Layer 5 of a small transformer language model trained on English Wikipedia (9 layers, counted from 0, width 128). Numbers have three digits each and are written without spaces.
A neuron's activation on a vector x is GELU(weights . x), where the dot is the dot product.

Input weights of the MLP neurons that the questions are about. A number n stands for (n - 500) times 0.0015.
n3: 440671429558455409425511633511348473665178292294520487424435471573704411594339651474565299587576383230794373479487663570370572686438666455720569554397570296398516344396391486673373579408491603457569408613417640417285809678637585438349493451635624448600445538427671290458445672656536648751671400428590311525240229742518695721335421635326483416693742586433316462573443456674672442266716
n11: 215515394596490671532415558498396619461389503716403502385407554519358508413202517502500349573368484698457498389367342402370581333680597507390642582745469645449567469366537436421690633764690536307462458361447487469749496720443678524533702341380395605378658411526627497678566394483552492492706433704369425824643417714418533424589602227289249326335447407413708465377484185450444419678253
n18: 312538644500827566609557440361594456612366326288346583416483738656490532439522275459743759547526426294543430580535450439548721649499492553227549535391593416480382444298419636943449601632500335402563431505440507596641512469329421452374776567468600522393302605601545557375432426536555515473571494495201454094671401503445671706544521473417585424676457434401359468628431654742620206340350
n39: 580574402363475520307538701647420449662337613471747385453694429392598355360449558425514555561545350563411649449486447607546522202355649453439489494633386706548435448394462684292375393423400563544568631411579672492525519694358649606762469497499604575558369296589368581592424364626505507383767530727664373368355648219478530617557327594448672686485621351479322497417730376582275569296648
n50: 510310577347585452429596614343598496517456607582658370409544449652651519505605423646456385382299473644608714447655505487494479535617479562478537547589513662658353487530512318335477649711495516344772378478576534521865457523669382472592450706320562536551618585533641418435634340483296457469574220296485523380434381611382501450535600109518491542562609340458423586512557728437383606488658
n80: 737508488380686470678490310502648610493434393374711230396604426516386305588434417430492518428409693318410719587773557607519598391652698650247745490465445391530575387517720698478434570528636417365502587486417530424689370464604472575652378591472556434473626432221494656513773272496322314598327519529307520575070686440402549500242678368654609289609473328582495394499620394764728318572568
n99: 434515661469499598507543513563729395512402469387336632433693571441651548516545531607536195236268220542654595534398628496515587452563393433614532340429517546635668424173525590573472399174589466415663399691404549605686448663538385414523374701763547262736377619373488340375781474390560500528577620202682432343380656574594266805566383472352699423481637294326442435523442450371606587412584
n105: 454484482557505416396604361217406318578523943595386511811517415717820439462370635508481148644171250537508515513427698340875598518542589460454556280406503501276414375533522318677701429548272596496643544294653613480626606676305601393354391364517639487561314452358219626648296335521267627508432613691604185484188578481671600542616141524532405528504643652694631556545691365387580586485511
n109: 484466582421350574483377299529589240432418701378596541680581497587656264809188620643335715585533665143303506400514238551490725632553641669515602384463389518521711459759420587255453499557697532471423378466361688367413568555757507520614522613359363636316486461681605411815595359527579539827560604596353280657161509319374324494431547357550525600797541301663534255340927452355607343277369
n204: 662684394608318479500545597410385483405536405781266506724288527470511668434497429540457554564779460277816548459607458550573339293618531517535584420472513773469464329476673525537512249452380307259510478487422497556627708354397359636531551430588623190204437626499568839456446609449669355378611324510694224477546535665524626567473656508363491346374479164728622698521676302559421632584404
n221: 273331575430484454370604399649660430571424569684288603456503703528553491573741398454555382622593507331609415386611639600387462541440763404390447602537336531604470379720501524470221590805529307413565509477529423649344508442546668417359328447332631427342571652657529312563499501656362597656596604798626411639372464327311327459493418204154271597459241730498322497678643460506541534452515
n243: 374607159361457658426574693280453644415638592442684652443657448549346575477398447555400176512335585404489481548382469302599673536673574663620437401368681446354815444570510505539526331654480589527385439164392387454719570525538463404467297490242609590211656710442443701500652396338431490667561701604521382481316613204292447526498701573370633229392462716747446440535378576783437627473603
n244: 741455616373431602381532662554429529632349450425410436461635324336494181449418571644408353403669390402559450737382695117452450443677754600624552099706343598501649342642469571591545365605468483695418610590331346367383652497770432502468556479404563555581496398275553566503637643478651619546189363391260644550433426384803481512491434525706523566733573389286462553270602451647438641159595
n245: 596534539288433541575645609644367289823400613442483733444678674690446465380525501332429565523251305284398755487613809451335628758497422477268583609485603488403478547458316603376755249404725499504602549466751672543484701551411270463526402514578523357514472558518429257439588474410288589476361749421612601601615407462556742517640635303319384497505380421349189578294408351809267383411504
n252: 503470379562471364463489375391380391740355464370405492836498631477504492459327391457432544699468516377591549545527734499207725665563754452412396423275630747271340407395377538743592412481609600520384596400367495747616441427454374462387580599405539618626629522533571610452551554315630463464332642461581418539781449193528211662292483328460516541564786396532520442548794441509514661580555
n272: 450486372430984613592569598702473536442404538552628608393510410513633420649609530326272421354457404612642673392549875671350353461435277415258573492742547494569613423332773536376435637586725553284413210365503517517434772290466459634465751318502661471392426685583545657474510448646361549562538460433245424665596497553594737301398232230580605596506392473526464507780173527720483452518420
n290: 520529505608194501485668487341708245359444348221542457507561532333277349406372210190508671628447492535498674581484383563545519560596509663556596324509506563439690490327465584394501525378486487671652390324504779703621612641582487613506555614410606581561400418438395453688538611233433468523365480312302609547437452501440531723412598646574498574600372552632326638667562440655513431349439
n301: 435724579526613319570340449527568519460415690437550724390516366416839571475273396367581518434730708482607603432496550413463694438286647311348715411288455615288413563570749301584631096415622663833412581506518643668448610513217684434621489559592530505499440481439484500666442475685553388662324422694389588264404452436405340507473450488427199396609596328306476703320415537526459560820775
n315: 481526398365436523489562583530444519658365540554535773542743734402377236617515483556583564334417311447712674408324659268665625699676587577172662414496215371367509410509452537549381557250474655530685686430730438426551449689466219428408298538598273618585479596533763324403568590413482351301652611556560355450615836324281340534454697524582406391598677319473352311426743674434541652610476
n321: 407654501511240704497854678564742528572449626462512570477302468497315411532493266465641586571473522367767706367659511294470459650411572618526451340332701414639371258441472641533622594527498474589421249586326494576451699676466344665420609372596532588453525570514580340569376396486387655312520603630466594549618535633592279423363146588477315457470535518467489582266062385413555428598511
n341: 484563406569559409695320462621342333480451641695572545770786542532426219569525576386580565305609461469610606329617723273449547201513706483425560545257428727414660634189331714407600487425605345259671676549729618451444798499343553594640573682516493461602306302485489404551546743504527523370574546503509508504240442406506542533688253509298354523552737363427565434094542624376089571593497
n344: 558515451544809438573658487398382470655449311461505257453684505528504475470525500493664510346549786622480367318526559391600624599568673399785427563575425546431388449484606511420470608402479447573609266698290357406370508607678639463511642458506604570531194421570479342630530469430684743535619372549430270569521657525402755672549500415542461585306672454327412531590375368476434684528568
n351: 371148357537681414514309584410243688490664613461621715416355663504919538546764322377474324633475464607454502288532643641590460772574503680806406690332315395340547410365576558228508352535449619734590228472682306500781674630416641315497563506367504359745721478664668417449422543637721185524506221639501567548293181441257243652509496444458275292648472643510449587396537271418401590587446
n365: 500481433424558301447673575737438186661497410728251695310613441462589501637600542517362538376541547611747678258475676383603417626431534695453443565378322490319566498479680492495516453450580695395682427477669415388569742331648737485164450469725680271587677640609377437492660385197433318540930736302443708436598481415597603458281472223510563526315383434420390652581395442477604413255521
n367: 488305542528504558528492563604530376728462439537372604394736376464629392224456747737509417452594650339505729495372600506505246626501444707348844619618603478464461281309668628760259567473771597297745702294566503368648708510197327568400456466665319397580433571518478570470468681380493435792520619381398498554495728479511319485380438485228511389475605528407531576380383272551401529530243
n373: 578405526429742383370339518492498174471462682399833506482501635578583467772617545576322728578365592245430662312549542610416640542745600411652680531543648555430546400436561494214706266371314637772540721305471583423431394643510326384400130665505521496479474609775437624470684471490727324656686424429327430481467482762598389790329372505458382510227515333133302625472436600417556421374465
n386: 354498498446630575438412493492626414387445510315492347322901450529534476693428470579584424759425216815646585647499259530500549565504734525433672402790322411646554483341524601399373432379652565490487906419536406610597427485418572436704238473285464473665463556387605600348587435349627383522529698401663404790663542515471956488520493406488258446337339503442430433303171676342430391723408
n402: 372352400509388440355328490535586414343284552725645822475426573367654457374844460626254594376501397420538501378401499526654671442434447405720387447746525467486453525536590338221647371324471568613553423354509559288327552517500224499461402604626401466581513776737355598398514215553751375434580428570499579517649451545657539883281771296450585327448680604635493463436563566678370552452513
n450: 417495634622488648522805558548565654569387227439596478536444614380602408602538148646533548534180459255541443351529510505351615250431704590440463575526393354469318391406490488734606383662547455553365509510507398541234285322542421566660601734529605292354569573455605599568686513303359528708619542400606539312549654361478534708582581623305558698518400366497387461578639592602654371590552
n467: 519464613627374482481322678542585444576780666619640390236650359342788433503316246568710453695366229223404585639593433524254474393547538340502779650437604214423605418569585465460400419478344188846395605476519521729841770289296577348603550445637482600475684102486545376601617509632522460524381595646571604649348311582389595438338784511409601249656507455246548361440553477476596350596423
n483: 542447543611643431621806379601438424615505570359627450491637596471559437596538554368615460491430400198462620717633439484602507191583572335483393314503540605393570578435715566413459484576768454604561404505452547961482616635472603402555651491354433437498490605465224543703728361391437617623273467572392283263372370457240515745796264382465263522614636490479363319474539669743115236547383
n486: 549587760592423117500476707285450431457441328498294652530541643621509412417439504472339513641377760631558485349466529519493506534556644215536567657428404400669588320652508557502598734550707559615529286233576565540505544732610474361387417432526451403478488572548372524333631522521633558482603477556395427609693460589323337581427494459280400537533479491540316681395400189555531660503446

Each question shows a token from some text and the vector x that enters the MLP there. A number n stands for (n - 500) times 0.011.

"m": 474422399322573477374595462426760544501581599294397372565477567364379485573449648487493504477457625540399397541538478411470338518503393465574537505449554400568610853615464578722536427307374627478566505535566348460499448609438298545625643561527586565633613554374452472546452509340499343478646443376436507440596503768493571179413478363469440562325365728703572546356678549636380517541432
The two highest activations, in order: n386, n290

"ain": 556380351418457667558444331523556647462593563478456213581381584203541690487396543587511520253536586552388322368411596452407407572546480452421557547506463424558525633591372460525546671737522641503459537415402397595419588805408519689559637522410494307564458574331465416344485712537506561523582425440628525448537499674404519376684448339335639379530422484512563602472599578345633527530459
Which neuron fires most, and how strongly? n11, at about 4.4

" De": 522520367461386465428604570603455512556638487357512430533587566294530569524458541529338459362537513543319352488585441528489309605478423440452520578302506332632240701616405625558661509452389703541523412474542418534378316690333617636515687520486584481373586508381509590431563406524557394583373546435596655443652409516554468422599429440530757406384376811571430521399706615538528456476525
The two highest activations, in order: n450, n243

"it": 587515243393375552391477374450581593537712670433490440443568502486417590531411564489443483514574541421465378511483663404739477545547494284418647467423368463502504618587353627417616494466433646396516528553501465497252532617415496695522712436599490516607488483445243426604437671369607501382430514534445512496548510670522419493605467248571677188569467757446492695501675568443384573409417
The neuron with the highest activation: n105

"sh": 618428351303495559297460466618542592450709549215536474529457601337473552622470542581412505519599487437391429477413504373573321552625470335609572602464504535689555599476486564446649560560566631586571612382284400531497424672290603598508692518582563517701539639414383402436509398470562386488487379476516531372574465649594330474599372299441655292444375601444514728433568653401430527495450
The three highest activations, in order: n373, n351, n99

" B": 418468438386440506385630669449509576437547487424502146505460769261490536536234595444509556493728574492527329581563562589531412591580514452458592685426488457667355551608458519634439615482310660525398546418520441515271492756378409489492684586375476541613575535414428374408476424445371498627587573435519590406609510550699516277568362416582614335377414546476596454549596569529343630486559
The three highest activations, in order: n321, n3, n252

"s": 433662432232530583578463385489554570532654512455609406491410727218515567652455565531454581346534626427381572537625509489554198481617504313537527452386413501429436508676375474476491498477416558530396575564522667571370547717418555583374689462410484343657559270448299494641524545538469340540548440299541575472546502734518669447588430412348653352423429728476376654459522608526634467589377
The neuron with the highest activation: n373

"as": 388411440390473696586436459661583587633463408358563246625434736298395555494453725675503500433356572456446419455385676570404470553552404491443644453485458373504334564558394521555409461585306670563537596584383500650338444713370553557492570568444600418548478492454473405526558493516525525552291523237665441446662653532335556404625401359613736377446420614486550627488684547369582403474526
The three highest activations, in order: n450, n99, n252

" P": 497501437432352619469660651463494545337448467422453346492629643392474533503338707323378533483562618478488404632610731536665373680559530433504553635323435364476332599654312600553344618446360622547502523607339498568341313656364627616594675503467504460457478495408503557327449587588407439630488565332459470532604640542598527263562433463625665443419319626473523517426562663481453370406498
The three highest activations, in order: n3, n244, n18

" and": 494480403451439484285521556510538589498533416449506198680490565474475514649351438500522621402548571393404511484412475492513518668437394453549524668404540444544435678606346521621647455498470705488435589656570447500300353616321540631564927423440642451461621465423465574502405554440558414516583459492532639482398514569523514465421427252453660384522333652499506528513578430527517493487389
The three highest activations, in order: n450, n18, n252

"va": 474618406542438489694455384522558624492695485479619360404580478340489738411446592476406494416536437422442394541623461583623285396585564386465555438412457625514483591769466461657617421513395605501434641663613684663487423455300480633526615428521604480602505374493337418577412501563598306451411467454567523393542568575415349328633414262314748359541364828579385626446622548574434412481407
Which neuron fires most, and how strongly? n301, at about 3.7

"ry": 540605346401639570553374350546523788447687392521568297428522561245499664572436527578409551391590549369452391541491490512518217487514439394495530530451351467524525454694474567526635527476386587651419523521660521443385429642357523546504753354493560435661672355278220514623389525486600361492399444548548636434612506646568444350555474367379628356497571729582525712388576466558562471463434
The neuron with the highest activation: n351

"y": 510367422391536401415570513494682583519683557488524260624451568221361623514432632416429543489436796573564267425528422497406378611462496495498600663396494372482508705685531476587569474437370473579489503564605480294352467630477341585528785503410439477626574462255232536428473618563539379548563441413472493494583458819381611444453454423471364420526490743552515563598535403554518577507480
The three highest activations, in order: n486, n344, n351

"st": 455476426361390381320501518487538510486573567322532311550613573354451468584479558597492473413576456411504505472477650444493335562479504447533610618388539506552431553660397642515500561462481734511448482540666425537340443695393483592539866522601622464463520460343481608404429521418594474640478447408563499505518538672531464439526540154554675282347420675480467568491599594465408463522445
Which neuron fires most, and how strongly? n367, at about 1.9

"i": 466526466380450488349580501456686494362677567402459306431540553495222596562406447299542595523447793608421447433376438425529393559606337527593699506418596488629552773724540668647488536388378697552512433457536470543395382517445476428450654579576404534589588450334451475481518522489507462380634497368434439559624314687320419503539370282585598340557460715556588674624494526391316542503446
The neuron with the highest activation: n290

"bu": 598458304325449626503528581566464461394684587547732409433419435355327553577421580540565533482614547475440289388598579446564506510621565495435648393480549568665552696667507401630480499566352471421499536386580468644410363608468489716522647461601422377621569586373335387501407480581674446615491434299560562385523505735450381219609361222504547261437364617500548564580617545556310497576414
Which neuron fires most, and how strongly? n11, at about 1.8

"ult": 454489378419436586389483516545632665468469536415635329539740583205434577358438624609397435458489480491356460390567675428573514474337511383570534594433511418538502624660234613471533535346553661472365708628512414526314449512289471541549637591486528607559501407490343458432574605577539345521562377465604400562524430758470642409695294432515680501435448742527553526371635552409498474528428
The three highest activations, in order: n341, n39, n386

"la": 443432435378444597667533652512595450426650543589535374470471435282410505491419647409436521532486710546478285493695537429488327577372477545583491528420592461586417587732464541607500500430450387596530550413667583594553174555534446573527784571495388538570569371331266400472474533659503285524544534468560503341589602678220490421475304313538601612401517621576503522610548469613416349570452
The neuron with the highest activation: n483

"er": 499379412358464532475363482542532550559667427383457458665515497197374528500426667442417573488595637457421457539625480498517264383470468412326606540475490459603628628643426564554470445373484772671572453525582474468478245595488351573526712540449598394564629609276396510482614645370580475456549478519432552385520597690518492336564444384575640206339433662488489692441615611576531511513369
The neuron with the highest activation: n80

"light": 460289339330421567367445473465657575493525531449528317517587469299317583577394571473588507465579503537462336416497553411416317495370554396518636579369489401694610651568426574623690525466432652574545490556482410439398300656399485521567678451614560499640655559459448375477560497578592463395497482498384322500594695642464416341623665293602562248439421718500568713429674609619384486464433
The neuron with the highest activation: n11

" was": 455483401389450372370535522494537588482587486329555316553538496360418423591454563592528582422525479365510513452460656420498366579452480445531633570394578524593447568676430651553533566467506668508395443527617376567337419670399515607595871495573632486430478466358437640409450515393576459632415439397551481489533506685516487474491524214541653234386436723508535586547587632474413405499408
Which neuron fires most, and how strongly? n272, at about 1.6

"al": 427542518410378439493414423623573471477531465427371329640521496302300604466447569397545492504534653507507366362501474460577449538559524492532770559482500423476575772660405511591680388363324665677481475465607318571344361526319567557532722618522564406623425624267531453353653637323483395497553482460435465274590439583467605383626503284484644540452522701536622528495606618536388549539454
The neuron with the highest activation: n301

" ": 427490384358388423493596473488590557384496548339427409483587552412407561611506623489464412396467654501564344507472400458482357545471464447482627636469667449652286713619382534489582480396478664611442496467517410618454353651311405568543719494598604500511665544388417539421516525426560432508479495448355380593496592658610489237662546336523568320486439830607296501548701643428476536579475
Which neuron fires most, and how strongly? n243, at about 1.5

"ang": 563392430461634553391436387581544433463579637461587429560574326292366593355383583506511589638389523401358258472406606372481433540586244544441643504497564514600492764708289613436661437517466564519486438612579371637407438593337359684537520481484488556630589519357365475533563651513431638447612496372468474408578635686278524432520325285506600452615498690553553705433593470469602457504456
Which neuron fires most, and how strongly? n245, at about 1.6

" W": 398498237297486419528588642587598495504478467379615418513448622403479607605432651426235608372692530427460424593483553369627341460516464489510553585490557376550380652621333617488484576419375696527391425558490353608370382695434666637552695690468563566549520576444529559501383458462441356504433494437475458474558579576586576223655410467634647328396374754452578549524485696319477438436442
The neuron with the highest activation: n272

" 7": 452402435408461455360561468552633618338550520367512377592416580371324544614341580471418594381471567645452449471367649392468219521469367508419615687449530538549285670688403662549516569459347685564440527593562493641382468657373497602543768526583561389443589431354486575548390549464436405547532560466576506528488572536496576470609466369418603368410320707497469708662631619446449428495334
The three highest activations, in order: n290, n272, n450

"n": 492490352246381379553537430543527671582452458474363479592604619232468520506517596512445503399452705465575253408555520379576350476381400518400525477431510483497562621724358541552453439406314548640627537563494382381514367486294508625577768455551542501607547477472502540409451646341582454520724529527592551439537586657539495253560429296529647397467537779587671541432637584531423432547420
The three highest activations, in order: n365, n315, n367

" Her": 433493421420498491439481461677635694488508395348451299653553578278467497705457623423472472544561555425260428476509431578517304493379456450503564604538638484569468578750374533526475608448502653520450533449487431617318351607422476672562779442552584567468542512215429531456444483444570354661540525507620370576613452452506467441427431355604702262395361655491539536460746508432427577550450
The neuron with the highest activation: n109

"ri": 533482346397487693487390428521499683434645484448550432481364495357552562448538576495489518461439545432402168481564528324599380400627564445558615607519540503452549579752459506593458511467411531514462421388635541591292573569351510695509646327611424478580516572378387575602439585514809381555400466356535570420528569693439549152522469445394781359250418816610375526471616519522528423490548
The three highest activations, in order: n243, n204, n402

"ab": 363474345338505621590570619574316540286565448413632370533398478482593558534506538453486398398674541560415307757705566520516351521645369486579546389308482459495522629726483538536679659475329704520627622367602383515237333495369495651366623545551381512531629576492468527538334457445638490495565446468565576433651474668455336510551438210536555410509502626566383514488593426439340506434547
The neuron with the highest activation: n351

" October": 463406346285498372478583681560680441628487521465537379555467547356431674650347622483413515448566575642444289436458553439679192508508448415555555548501523269588514601758382659532645586566366572529456520502441247582264369723475548521532669671583609491495553535414446505446394439365597405408394480504633492579531532545520515403618397386570721290482444687468346529546594639392393485420444
The two highest activations, in order: n344, n244

"ut": 455538417436419520612436504495661543469460449444614221652525476353493670614443647673322487335641517500285409585544577470729637500619486348474632622292424451626470537647482510541615640600362656524533546505622427640285487573436546621396573650471591426525461540401436491517470450504553416400455415492469638436616396645491361266429463232343684517464441654507352634362719620451509351367463
The two highest activations, in order: n50, n109

" the": 461464403354419381292511459561527562549593523358514402584478512363522486576438601563523554446547518397482586491514520417475369539430490444530660606442535519589455589839369628495485533475461670470413441478555425649389416637367529570475924454552547518409490528350457612415519512435586450595442495430564457478484527650511469409545441236513636307353412706535605552546679593471439469462362
The neuron with the highest activation: n109

"ci": 425589490408444461468414454643508654502456521406445347434595589305491669519544579375541495447442686512500451503456501468621417472668400458472461608378574398602552593645361580653568547422313649475377590405542459508192343485370497506476578533656514279619737475448336482540328529508683437460464418322490366440632584594582527516688490283521772386659351600408624776611606667372431416539427
The neuron with the highest activation: n18

"u": 440435367539418618393456531564484478415579577346561335558491625292468686551564668441414592455531535490227434537362657356498327554647307466438671595548538596528547670615536511395586463572353728614391486409447326500425492480322533368498581539615505593509659597339368627563457579495578513426655402291524504387547481557538440433690449200365735362573456545504590679561576642419517467574426
The neuron with the highest activation: n373

" 26": 388483417395495479434549582616475541402424428436345306643477572274285581687438549383386559496513605640472446446397659415465294506328381371452612648335523392541298621742511580468591630434406613636517571626544516532406393691496602549500729595463524366399604435313494482589503500527441487477513530512613402544522617530499565510516536458385684299482405766562451642683659617405458434332452
Which neuron fires most, and how strongly? n221, at about 2.2

")": 452452360365494467298417469517605556478628440323434369620512401415434494626399632519427650422555543452418349476445614410524391553500503402572537625396519458468470616568389625581401446388541625576425553399573472679284316699338515633502926476578541427533579411390366569473354581603578542629514558435549522504505592635587482365518479423425663286512450630585433648492638599466389485512419
The three highest activations, in order: n367, n252, n3

"est": 441393301293387527373573565523622478480540523476535248482660536311404518528413479559420519477518628548560483445542426430574369476539446383577581529374509406678622657549436593647597573270439559538512651572619400523326297698471559629495799528492460524543577530327548506527404553340569381351599473563427526580533670668529415491454491232539648305559378729568585487436618539364312492487419
The three highest activations, in order: n315, n386, n11

"ue": 506348261429394538432538563470648605433510402378437509507477465233432655512373622440482592523590400552431355544584577387545152649474439393432632508542364389549490682709342626488537378501390459564518551588604402530396392546409410590480752562598549543556626606361493559527485705554607436420586496406475521339523484723543430588691490381488624259476452514617482663344704557521486503564328
The neuron with the highest activation: n204

"ra": 398474313334321558419555452659680521445538462306441373581492528372321498680551424370433442393560561523341404663519550525561362683525383261566531557381519681491375658649538578509650589511522743463463618575438438636504417565431485634493662637434487416469570438305491519485572463600548530581608539451647538281628483634431478521508304393420832303469484559534389656521601435348534374475484
The two highest activations, in order: n99, n252